Layer 3 of a small transformer language model trained on English Wikipedia (10 layers, counted from 0, width 128).
Take only the direct path to the model's output, skipping the later layers: a vector added to the residual stream pushes a token's score in proportion to its dot product with that token's output vector.

Output vectors of the tokens that the questions are about. A number n stands for (n - 500) times 0.0027.
"riz": 556,715,278,570,606,535,508,642,504,567,696,440,707,499,508,550,387,641,568,92,431,247,336,422,430,605,394,655,681,465,436,430,428,653,243,460,290,551,669,597,373,347,424,317,354,585,190,779,547,493,682,774,322,707,748,512,293,421,429,603,361,369,557,773,626,487,449,481,479,546,614,473,443,479,606,523,417,472,643,224,508,563,515,616,562,583,424,460,317,391,496,546,598,644,613,617,466,581,422,348,328,571,448,652,418,373,668,832,433,583,340,362,500,616,486,126,517,437,613,532,313,479,490,413,764,577,321,625
"ves": 251,673,516,557,804,551,632,421,395,244,461,563,485,549,321,514,585,598,300,508,550,490,464,509,244,290,567,574,572,249,478,663,400,597,306,315,647,405,748,609,629,324,563,485,303,402,346,714,564,511,696,898,358,511,656,626,227,434,312,673,529,607,514,569,705,620,761,208,431,493,480,456,310,743,261,425,450,495,456,427,365,690,563,643,675,626,600,828,356,599,287,661,612,643,255,539,368,377,508,127,463,412,448,569,367,733,379,408,583,455,332,315,367,631,465,589,525,454,539,509,450,666,453,486,525,759,462,554
".": 626,336,487,373,536,468,558,384,256,470,513,559,493,538,601,506,681,500,468,579,536,632,462,729,416,420,371,454,664,797,542,410,698,683,504,601,541,487,491,465,666,507,433,494,465,365,617,318,436,585,415,512,650,463,351,510,530,512,551,530,362,392,566,466,243,463,381,589,526,538,418,533,571,543,442,533,310,545,307,555,582,537,473,434,404,507,581,279,651,442,726,463,461,323,574,648,662,690,668,529,403,425,590,513,335,363,544,555,583,387,609,568,541,324,497,572,500,243,544,331,521,631,294,500,414,728,372,455
"===": 222,518,562,513,424,622,380,449,794,448,588,575,645,436,530,402,663,586,514,444,557,638,522,684,327,503,414,386,363,553,436,572,601,636,443,471,558,593,674,437,373,357,404,547,556,408,444,690,491,474,539,617,636,437,343,375,390,648,461,325,322,695,658,287,417,563,296,608,490,482,535,268,260,715,650,366,596,718,452,439,627,310,640,465,479,555,539,606,500,740,439,425,619,688,368,470,268,481,532,347,496,589,400,396,618,544,671,570,514,511,309,476,590,412,393,388,324,571,589,357,292,699,426,637,532,650,393,542
"ack": 568,624,522,623,671,630,490,639,585,753,395,342,615,529,641,607,320,474,344,459,494,695,582,480,726,471,324,603,406,270,587,537,592,501,539,473,398,151,498,289,613,501,377,554,356,504,410,457,504,663,520,810,477,667,448,430,615,498,393,441,487,546,559,654,414,656,659,383,409,520,451,336,706,487,610,610,338,457,570,422,465,448,392,414,508,575,480,549,601,574,286,406,402,646,728,315,377,505,473,443,350,682,365,398,329,703,515,347,525,597,322,497,584,438,541,622,582,264,540,450,396,455,509,477,462,422,591,491
"ess": 381,319,607,598,574,321,642,616,573,386,440,411,616,553,472,610,306,492,429,628,315,558,776,419,570,452,716,480,711,454,650,553,573,686,361,517,669,573,629,324,631,609,429,487,382,355,397,419,496,518,433,679,432,404,629,492,362,483,399,467,663,570,440,631,446,299,538,451,342,533,736,444,539,697,614,486,413,624,597,632,342,413,469,610,468,709,509,419,438,455,432,425,335,421,644,479,420,439,456,363,657,574,373,343,424,477,459,401,606,401,425,421,713,473,507,606,726,551,378,443,659,692,435,562,308,351,142,495
"umbent": 339,498,253,691,567,371,733,694,544,678,593,535,379,481,629,396,353,542,498,251,572,483,639,293,515,365,729,705,313,493,456,533,318,615,379,350,280,203,372,493,288,289,444,332,317,677,431,520,595,544,518,453,340,551,541,644,146,423,511,793,315,400,503,444,618,410,506,754,362,577,464,282,393,545,692,766,739,416,564,859,409,415,528,548,307,682,301,639,433,616,459,449,687,532,547,596,449,414,807,511,373,455,699,529,542,757,641,572,629,393,271,431,624,517,535,340,705,117,632,251,610,669,970,165,644,726,431,346
"rop": 469,454,400,601,442,618,466,493,472,622,503,463,748,822,513,714,527,716,418,511,463,267,467,521,441,723,528,570,506,626,560,396,443,512,521,568,673,593,468,440,701,317,391,333,306,530,276,666,524,506,523,517,247,503,521,536,467,707,373,598,419,496,594,344,586,447,493,363,423,564,548,351,455,140,654,402,545,627,710,464,559,479,577,456,582,625,418,705,534,427,469,390,205,465,426,700,541,530,423,560,626,307,571,461,404,311,563,535,238,518,288,337,512,672,454,612,532,586,596,642,492,329,486,329,390,537,513,664
"oming": 416,711,277,411,416,599,599,489,661,627,561,581,407,856,448,402,491,469,265,398,464,570,429,575,641,254,603,692,412,432,464,551,177,572,33,534,411,472,560,707,552,345,507,400,419,594,278,751,518,657,543,616,276,456,402,928,241,530,501,963,516,322,413,360,661,462,651,487,259,519,492,325,311,860,566,514,479,745,730,752,651,485,580,559,586,617,218,566,280,685,408,803,263,777,148,544,412,571,644,469,180,380,524,537,367,759,671,530,464,343,156,223,502,407,416,539,630,555,487,486,368,685,632,552,396,399,474,534
"ates": 111,695,544,432,640,417,418,641,620,446,618,341,619,528,393,568,544,475,418,489,291,390,456,757,494,637,719,551,541,326,471,442,666,387,590,639,656,349,568,642,505,571,218,600,221,563,442,328,524,501,762,798,528,586,574,400,341,364,241,536,358,559,565,461,712,453,634,311,532,506,404,395,318,759,401,664,457,603,679,618,551,663,633,672,611,709,422,422,468,510,517,378,725,610,427,505,408,465,641,316,458,286,554,571,172,573,378,413,543,462,362,489,466,322,484,305,602,469,426,501,441,485,478,369,595,534,501,589
"ious": 430,758,433,356,886,520,692,495,573,847,390,485,760,685,368,414,314,647,394,433,277,254,637,416,281,336,552,509,420,445,688,571,154,606,561,499,406,562,760,261,335,524,505,588,170,315,461,554,660,432,474,684,569,731,707,651,363,370,468,438,326,149,649,537,843,291,414,599,458,455,604,355,486,575,728,302,552,540,750,865,515,259,542,388,348,684,449,563,534,629,416,508,602,509,494,323,563,529,420,97,427,615,435,579,293,540,686,273,554,485,415,403,589,672,595,634,457,480,547,211,275,633,494,449,707,499,566,559
" lb": 498,670,357,233,738,563,550,813,435,512,685,669,728,652,456,664,333,272,645,314,643,292,332,214,403,494,616,646,400,537,409,321,607,462,466,135,386,513,516,395,268,431,368,472,310,371,493,454,587,576,854,880,386,685,743,535,213,329,442,585,426,539,445,540,417,668,593,218,427,619,515,643,371,696,598,478,510,635,583,445,350,477,419,450,408,535,503,729,397,413,224,614,593,720,397,282,165,565,612,512,545,469,321,486,403,555,494,631,507,503,398,261,939,681,586,526,585,278,745,427,693,387,417,436,508,605,589,740
"sequ": 403,475,508,804,584,489,573,429,470,889,284,526,475,593,668,550,414,227,548,479,852,360,528,536,221,367,778,538,554,470,539,512,321,673,406,223,628,331,378,483,310,398,488,512,421,554,413,328,547,306,513,660,101,701,646,472,448,708,304,544,472,576,727,628,580,317,467,486,222,565,706,246,289,394,682,491,543,635,558,755,275,377,341,643,474,490,402,689,283,539,494,521,617,743,326,446,248,447,372,327,531,693,486,555,338,570,582,508,556,632,204,567,463,837,616,513,286,545,734,453,635,329,638,600,667,538,448,623

Each question shows what one neuron of this layer's MLP adds at an activation of 1. A number n stands for (n - 500) times 0.00082.

n249: 420,525,375,666,339,437,490,472,589,552,529,638,179,598,272,676,455,616,396,574,624,429,570,323,574,507,444,556,579,486,575,627,461,533,660,334,553,613,666,727,631,484,532,475,522,704,598,520,522,566,459,658,472,375,476,490,249,520,704,538,300,398,348,705,457,661,372,398,500,427,533,532,468,698,490,453,457,597,462,493,293,500,378,363,575,627,556,349,365,396,570,586,595,439,411,580,302,517,458,469,473,416,430,455,311,338,532,568,570,410,531,635,410,449,353,344,301,422,312,594,644,581,613,639,542,636,489,545
Which of these tokens does it push down most? "ack"

n4: 352,534,405,411,503,441,653,443,463,611,664,484,434,529,435,573,438,516,414,548,310,573,573,638,566,497,423,469,506,360,490,571,285,394,414,609,460,679,546,461,523,574,625,382,459,413,510,519,486,469,268,468,557,689,490,579,606,379,459,322,612,351,591,513,447,579,523,658,578,382,760,425,647,399,412,615,728,552,638,556,602,538,468,436,392,596,392,686,503,759,288,477,599,621,369,370,494,690,546,332,412,356,452,572,547,510,707,408,455,575,356,522,536,446,614,372,477,407,546,611,469,383,296,473,638,491,450,487
Which of these tokens does it push down most? "."

n262: 486,515,472,343,474,556,538,671,322,718,521,522,530,461,567,612,483,522,519,456,410,558,508,525,443,405,457,605,587,445,649,377,307,743,361,489,538,486,557,588,451,395,654,591,500,570,472,584,476,503,467,492,520,288,432,530,414,544,486,374,616,347,525,670,362,423,582,627,532,509,391,560,558,568,448,530,451,516,611,466,537,527,517,539,403,446,412,308,605,366,627,538,572,485,562,449,459,360,529,434,625,467,375,375,439,515,482,456,448,525,463,581,545,633,462,592,645,323,429,696,391,329,423,506,330,473,454,511
Pushed up most: "ess"

n48: 522,507,548,387,296,600,482,497,747,402,442,598,451,438,500,444,699,512,604,420,539,497,503,427,543,426,500,443,487,395,510,653,301,182,336,449,410,455,453,516,651,431,487,444,493,686,468,444,398,283,386,534,645,521,396,558,401,472,549,478,537,461,371,561,458,439,430,566,376,446,553,596,414,623,582,691,515,397,690,700,536,312,420,665,451,567,452,556,457,399,630,558,404,748,645,415,477,366,375,394,385,570,483,509,607,667,375,414,497,439,364,569,652,549,604,639,450,630,348,566,573,450,480,614,441,352,571,608
Pushed up most: "oming"

n292: 590,497,646,360,385,657,655,578,585,601,317,380,555,583,459,473,275,356,452,404,607,665,540,421,427,535,679,325,582,320,408,513,523,327,572,324,403,481,576,618,565,440,343,345,342,506,516,534,444,319,494,525,623,699,494,509,533,475,476,472,637,503,323,466,530,595,554,500,631,586,741,655,550,440,418,645,588,482,478,439,491,424,466,475,494,651,515,709,719,516,515,490,605,582,464,585,302,603,458,461,430,410,482,655,419,480,629,620,390,616,517,443,491,469,565,427,635,348,583,373,573,517,431,435,399,375,455,487
Which two tokens does it push up most, strongest first? " lb", "ack"

n301: 576,506,471,371,597,597,394,521,378,491,521,475,430,602,394,454,418,371,563,426,408,531,551,461,385,462,519,439,595,600,491,304,447,527,571,581,517,456,453,565,429,387,559,533,345,519,626,371,642,589,387,402,280,514,716,534,531,588,556,564,340,384,764,412,531,472,643,605,536,518,467,597,399,585,623,301,472,552,482,585,577,537,440,589,434,612,555,420,540,461,583,584,547,476,361,485,442,431,541,608,525,540,497,485,488,382,403,307,691,447,558,597,395,358,554,520,440,703,243,512,497,515,558,509,484,737,512,480
Pushed up most: "ious"

n208: 451,606,512,446,354,579,300,525,491,545,337,562,657,668,652,491,364,548,457,535,426,533,386,244,442,451,369,589,416,356,641,584,233,630,528,575,486,528,536,412,451,549,427,484,528,340,552,536,431,331,576,653,666,325,461,348,560,405,564,671,636,497,458,412,497,374,515,448,594,488,662,575,531,494,538,311,665,497,500,606,580,652,447,524,509,524,503,567,391,584,517,593,534,706,445,446,538,542,479,628,526,688,414,530,593,697,538,544,318,427,700,491,556,453,572,555,575,450,458,440,415,458,451,357,423,517,457,461
Which three tokens does it push up most, strongest first? "ious", "oming", " lb"

n338: 369,322,577,489,372,198,523,545,506,657,503,623,312,460,670,483,453,450,603,546,334,694,363,568,463,587,547,472,421,561,402,518,494,528,573,591,605,590,411,363,470,584,443,583,448,570,494,532,506,403,425,565,500,435,550,540,472,462,546,356,596,635,541,466,514,566,651,418,451,533,442,451,506,482,415,324,593,470,378,485,578,593,381,334,341,722,525,576,437,460,581,448,576,677,590,597,481,570,386,325,662,572,505,633,564,506,426,627,619,440,523,444,291,639,436,511,357,491,544,503,626,494,548,667,514,392,452,432
Pushed up most: "sequ"

n13: 527,475,391,519,449,552,565,562,341,554,531,438,705,698,438,525,662,396,494,391,676,616,621,559,598,586,513,690,611,536,535,580,400,514,452,458,500,441,574,374,448,397,483,546,616,542,595,437,669,343,494,722,293,439,534,589,557,530,369,601,520,471,335,559,487,602,659,519,542,411,411,522,611,544,353,391,484,719,473,316,574,723,646,460,523,497,333,675,434,259,484,420,414,556,603,554,497,306,524,727,507,429,335,463,465,236,458,305,608,520,604,294,663,510,556,484,577,659,514,374,461,450,208,503,443,422,327,364
Pushed up most: " lb"

n411: 369,677,593,564,383,392,448,455,768,343,572,364,714,583,556,449,466,483,416,463,696,500,467,572,431,368,555,520,764,450,475,459,528,532,552,802,314,646,398,393,326,597,459,560,326,484,431,779,222,717,466,459,483,597,493,507,392,564,477,476,580,757,480,444,375,351,469,630,500,562,352,544,561,469,418,483,526,615,541,497,694,550,567,456,383,656,448,412,533,528,447,532,455,387,327,415,602,399,628,485,595,587,620,541,539,333,646,503,525,335,330,568,595,537,553,290,581,453,469,538,503,467,721,486,426,631,367,380
Pushed up most: "==="

n439: 569,487,337,635,533,318,494,603,575,536,399,645,678,437,470,555,789,346,552,516,510,344,465,547,544,408,365,565,523,525,433,304,751,548,402,621,435,477,442,680,480,556,382,325,368,537,582,602,426,445,553,410,576,466,506,399,609,596,572,716,541,602,448,251,354,544,585,565,551,513,515,542,320,513,403,443,488,378,529,598,482,391,608,414,433,698,546,474,373,282,554,443,586,691,419,351,568,481,451,449,600,534,434,409,497,284,571,456,266,484,579,559,657,668,547,597,474,573,695,474,625,369,494,340,515,597,417,539
Which two tokens does it push up most, strongest first? " lb", "rop"

n440: 462,325,453,547,481,568,518,513,479,525,448,460,603,512,460,432,394,574,544,415,577,377,461,518,584,621,530,521,472,738,516,444,564,530,367,335,545,580,681,487,392,548,437,402,611,693,462,555,617,546,735,671,417,396,462,394,700,500,512,491,678,342,469,661,386,409,491,434,545,525,524,587,321,353,440,702,407,386,639,317,450,654,690,660,555,370,456,391,518,341,575,432,453,286,524,553,440,485,557,479,644,556,575,591,477,490,471,433,560,515,334,452,613,610,290,563,494,334,324,497,461,543,486,339,361,308,506,585
Which two tokens does it push up most, strongest first? "riz", "rop"

n389: 312,403,341,274,437,426,614,523,508,460,578,415,715,437,472,415,475,469,519,561,413,630,382,484,495,629,631,516,315,453,614,595,419,547,527,375,576,388,619,571,520,594,480,377,653,492,423,422,465,616,436,503,708,409,435,651,491,439,385,615,580,454,492,503,402,344,525,608,494,483,540,422,495,554,440,525,603,519,449,597,524,485,470,500,353,365,414,576,442,398,614,544,505,404,473,613,415,651,523,490,500,473,534,443,634,547,647,770,515,413,541,516,348,605,684,592,346,544,429,494,443,647,495,494,484,459,439,443
Which of these tokens does it push down most? "ack"

n387: 402,429,441,632,605,309,488,613,388,396,491,339,315,433,548,466,516,529,317,595,606,468,450,300,550,510,675,584,413,360,513,432,394,558,346,781,568,570,552,658,407,500,470,507,605,630,543,366,564,404,450,590,450,463,539,393,497,500,434,519,605,444,510,390,344,714,604,450,308,454,531,650,399,497,647,338,547,275,559,474,638,606,417,462,379,408,503,648,513,409,488,359,663,712,516,662,438,471,596,536,719,534,509,484,584,449,618,310,500,428,292,590,585,519,574,590,439,583,490,604,648,483,530,310,475,488,680,389
Which of these tokens does it push down most? "."

n99: 448,536,576,585,403,520,431,422,561,463,618,490,484,488,545,523,486,490,504,472,439,599,637,464,427,386,461,451,577,522,647,547,406,403,450,427,365,448,582,593,594,488,349,589,417,527,428,470,543,491,524,492,517,447,449,417,565,518,480,551,570,621,408,512,543,490,408,566,549,452,471,517,425,502,492,590,390,696,467,393,333,521,546,508,628,452,498,473,444,428,573,447,630,453,514,508,537,514,494,567,648,494,470,576,548,530,481,464,519,506,511,496,553,468,464,579,468,564,445,506,573,535,534,500,458,500,469,416
Pushed up most: "ess"

n169: 570,588,331,589,585,435,402,328,532,487,554,483,559,341,500,474,500,487,594,500,471,470,584,483,485,503,382,476,556,565,532,411,373,441,498,522,507,622,416,485,440,583,425,516,513,519,634,475,516,368,521,381,471,551,607,403,382,558,547,670,365,478,454,555,485,460,426,364,593,631,589,483,433,413,628,448,480,471,611,587,454,390,285,548,417,679,432,505,393,518,552,455,471,452,612,383,391,538,378,351,458,737,557,561,647,728,564,560,519,512,531,609,450,523,479,618,455,467,551,464,567,459,618,524,541,488,597,462
Which three tokens does it push up most, strongest first? "sequ", "ious", "umbent"

n10: 486,506,413,446,433,453,486,327,445,741,411,542,412,542,652,554,354,690,681,576,479,666,536,467,340,427,508,571,594,427,408,381,485,681,533,506,475,406,669,381,497,478,680,446,551,563,422,444,637,515,510,631,635,519,483,425,325,522,478,477,359,538,440,567,591,511,497,484,515,454,357,466,470,466,622,315,706,366,506,494,489,470,646,432,416,363,476,467,360,456,698,541,462,473,412,609,477,424,712,455,478,527,635,509,583,628,470,402,524,486,443,694,548,508,450,605,418,413,532,356,489,573,469,479,643,483,430,483
Which two tokens does it push up most, strongest first? "umbent", "ious"

n502: 553,558,378,454,550,476,478,406,632,497,756,526,519,462,509,466,553,494,432,596,621,323,659,668,421,623,410,303,448,478,507,598,480,807,516,456,481,567,470,324,383,494,483,401,418,509,374,545,367,434,429,523,544,469,336,436,786,616,402,712,313,459,277,465,431,427,484,547,551,629,586,585,583,342,522,583,503,438,573,497,621,531,635,519,590,513,314,336,564,510,578,737,472,418,440,287,565,393,477,680,371,434,452,625,291,507,462,522,488,354,507,547,415,719,710,434,435,368,490,388,655,636,381,358,602,453,530,503
Pushed up most: "."

n217: 532,533,459,601,596,497,521,513,476,645,425,433,473,666,486,568,503,463,542,497,465,664,332,640,460,439,476,572,459,457,542,491,513,550,640,418,419,548,677,468,407,458,443,379,530,428,332,630,310,607,489,622,645,461,263,479,629,590,546,525,627,395,315,442,521,460,652,629,333,440,396,538,574,579,491,626,440,500,437,671,443,351,466,463,327,538,473,447,552,383,607,588,467,236,822,553,609,453,350,549,488,593,596,386,409,441,451,497,442,464,597,545,687,565,350,222,438,488,399,263,491,507,681,594,464,446,377,630
Which of these tokens does it push down most? "ves"

n309: 538,389,460,581,590,549,508,606,632,670,408,486,539,551,382,419,460,369,465,433,650,466,472,469,625,485,503,377,306,621,467,574,444,391,530,398,428,650,463,529,694,601,515,575,509,473,285,684,494,421,490,474,591,484,319,296,557,350,514,437,539,670,534,324,315,578,416,560,605,526,454,473,570,581,492,480,442,387,517,378,516,557,593,404,396,447,530,408,492,512,460,343,456,509,354,379,328,457,564,500,522,649,625,416,680,614,446,483,453,544,586,492,492,438,726,439,420,539,601,592,558,460,361,604,630,445,609,506
Which three tokens does it push up most, strongest first? "===", "ack", " lb"

n427: 710,311,539,387,533,573,463,487,556,510,577,421,519,462,518,586,406,420,656,662,603,634,560,494,682,549,494,395,374,595,338,709,401,520,721,553,506,454,750,447,460,386,434,355,449,583,389,391,679,363,650,477,437,481,376,481,230,436,575,465,471,491,468,424,425,450,565,519,635,582,543,470,445,445,472,614,450,643,484,484,694,401,567,474,611,319,608,428,351,403,533,540,568,355,326,503,415,433,424,449,456,661,545,510,463,470,581,579,405,428,801,528,572,277,396,544,359,465,676,161,566,621,524,620,555,453,557,523
Which of these tokens does it push down most? "ves"

n324: 491,364,453,447,682,354,407,570,589,285,637,491,443,573,648,553,413,435,497,533,615,625,497,380,449,566,562,369,636,509,552,466,601,458,329,479,509,443,497,560,560,429,642,607,497,470,563,558,675,586,421,667,506,541,466,551,454,616,428,444,616,414,568,576,410,593,419,693,384,447,599,520,494,338,458,579,455,672,478,350,344,647,515,703,652,513,391,483,579,416,531,224,388,593,616,674,652,515,475,448,533,309,474,569,628,539,370,582,543,350,256,509,491,402,413,721,583,521,375,372,578,533,344,545,532,398,408,431
Which two tokens does it push up most, strongest first? "ess", "."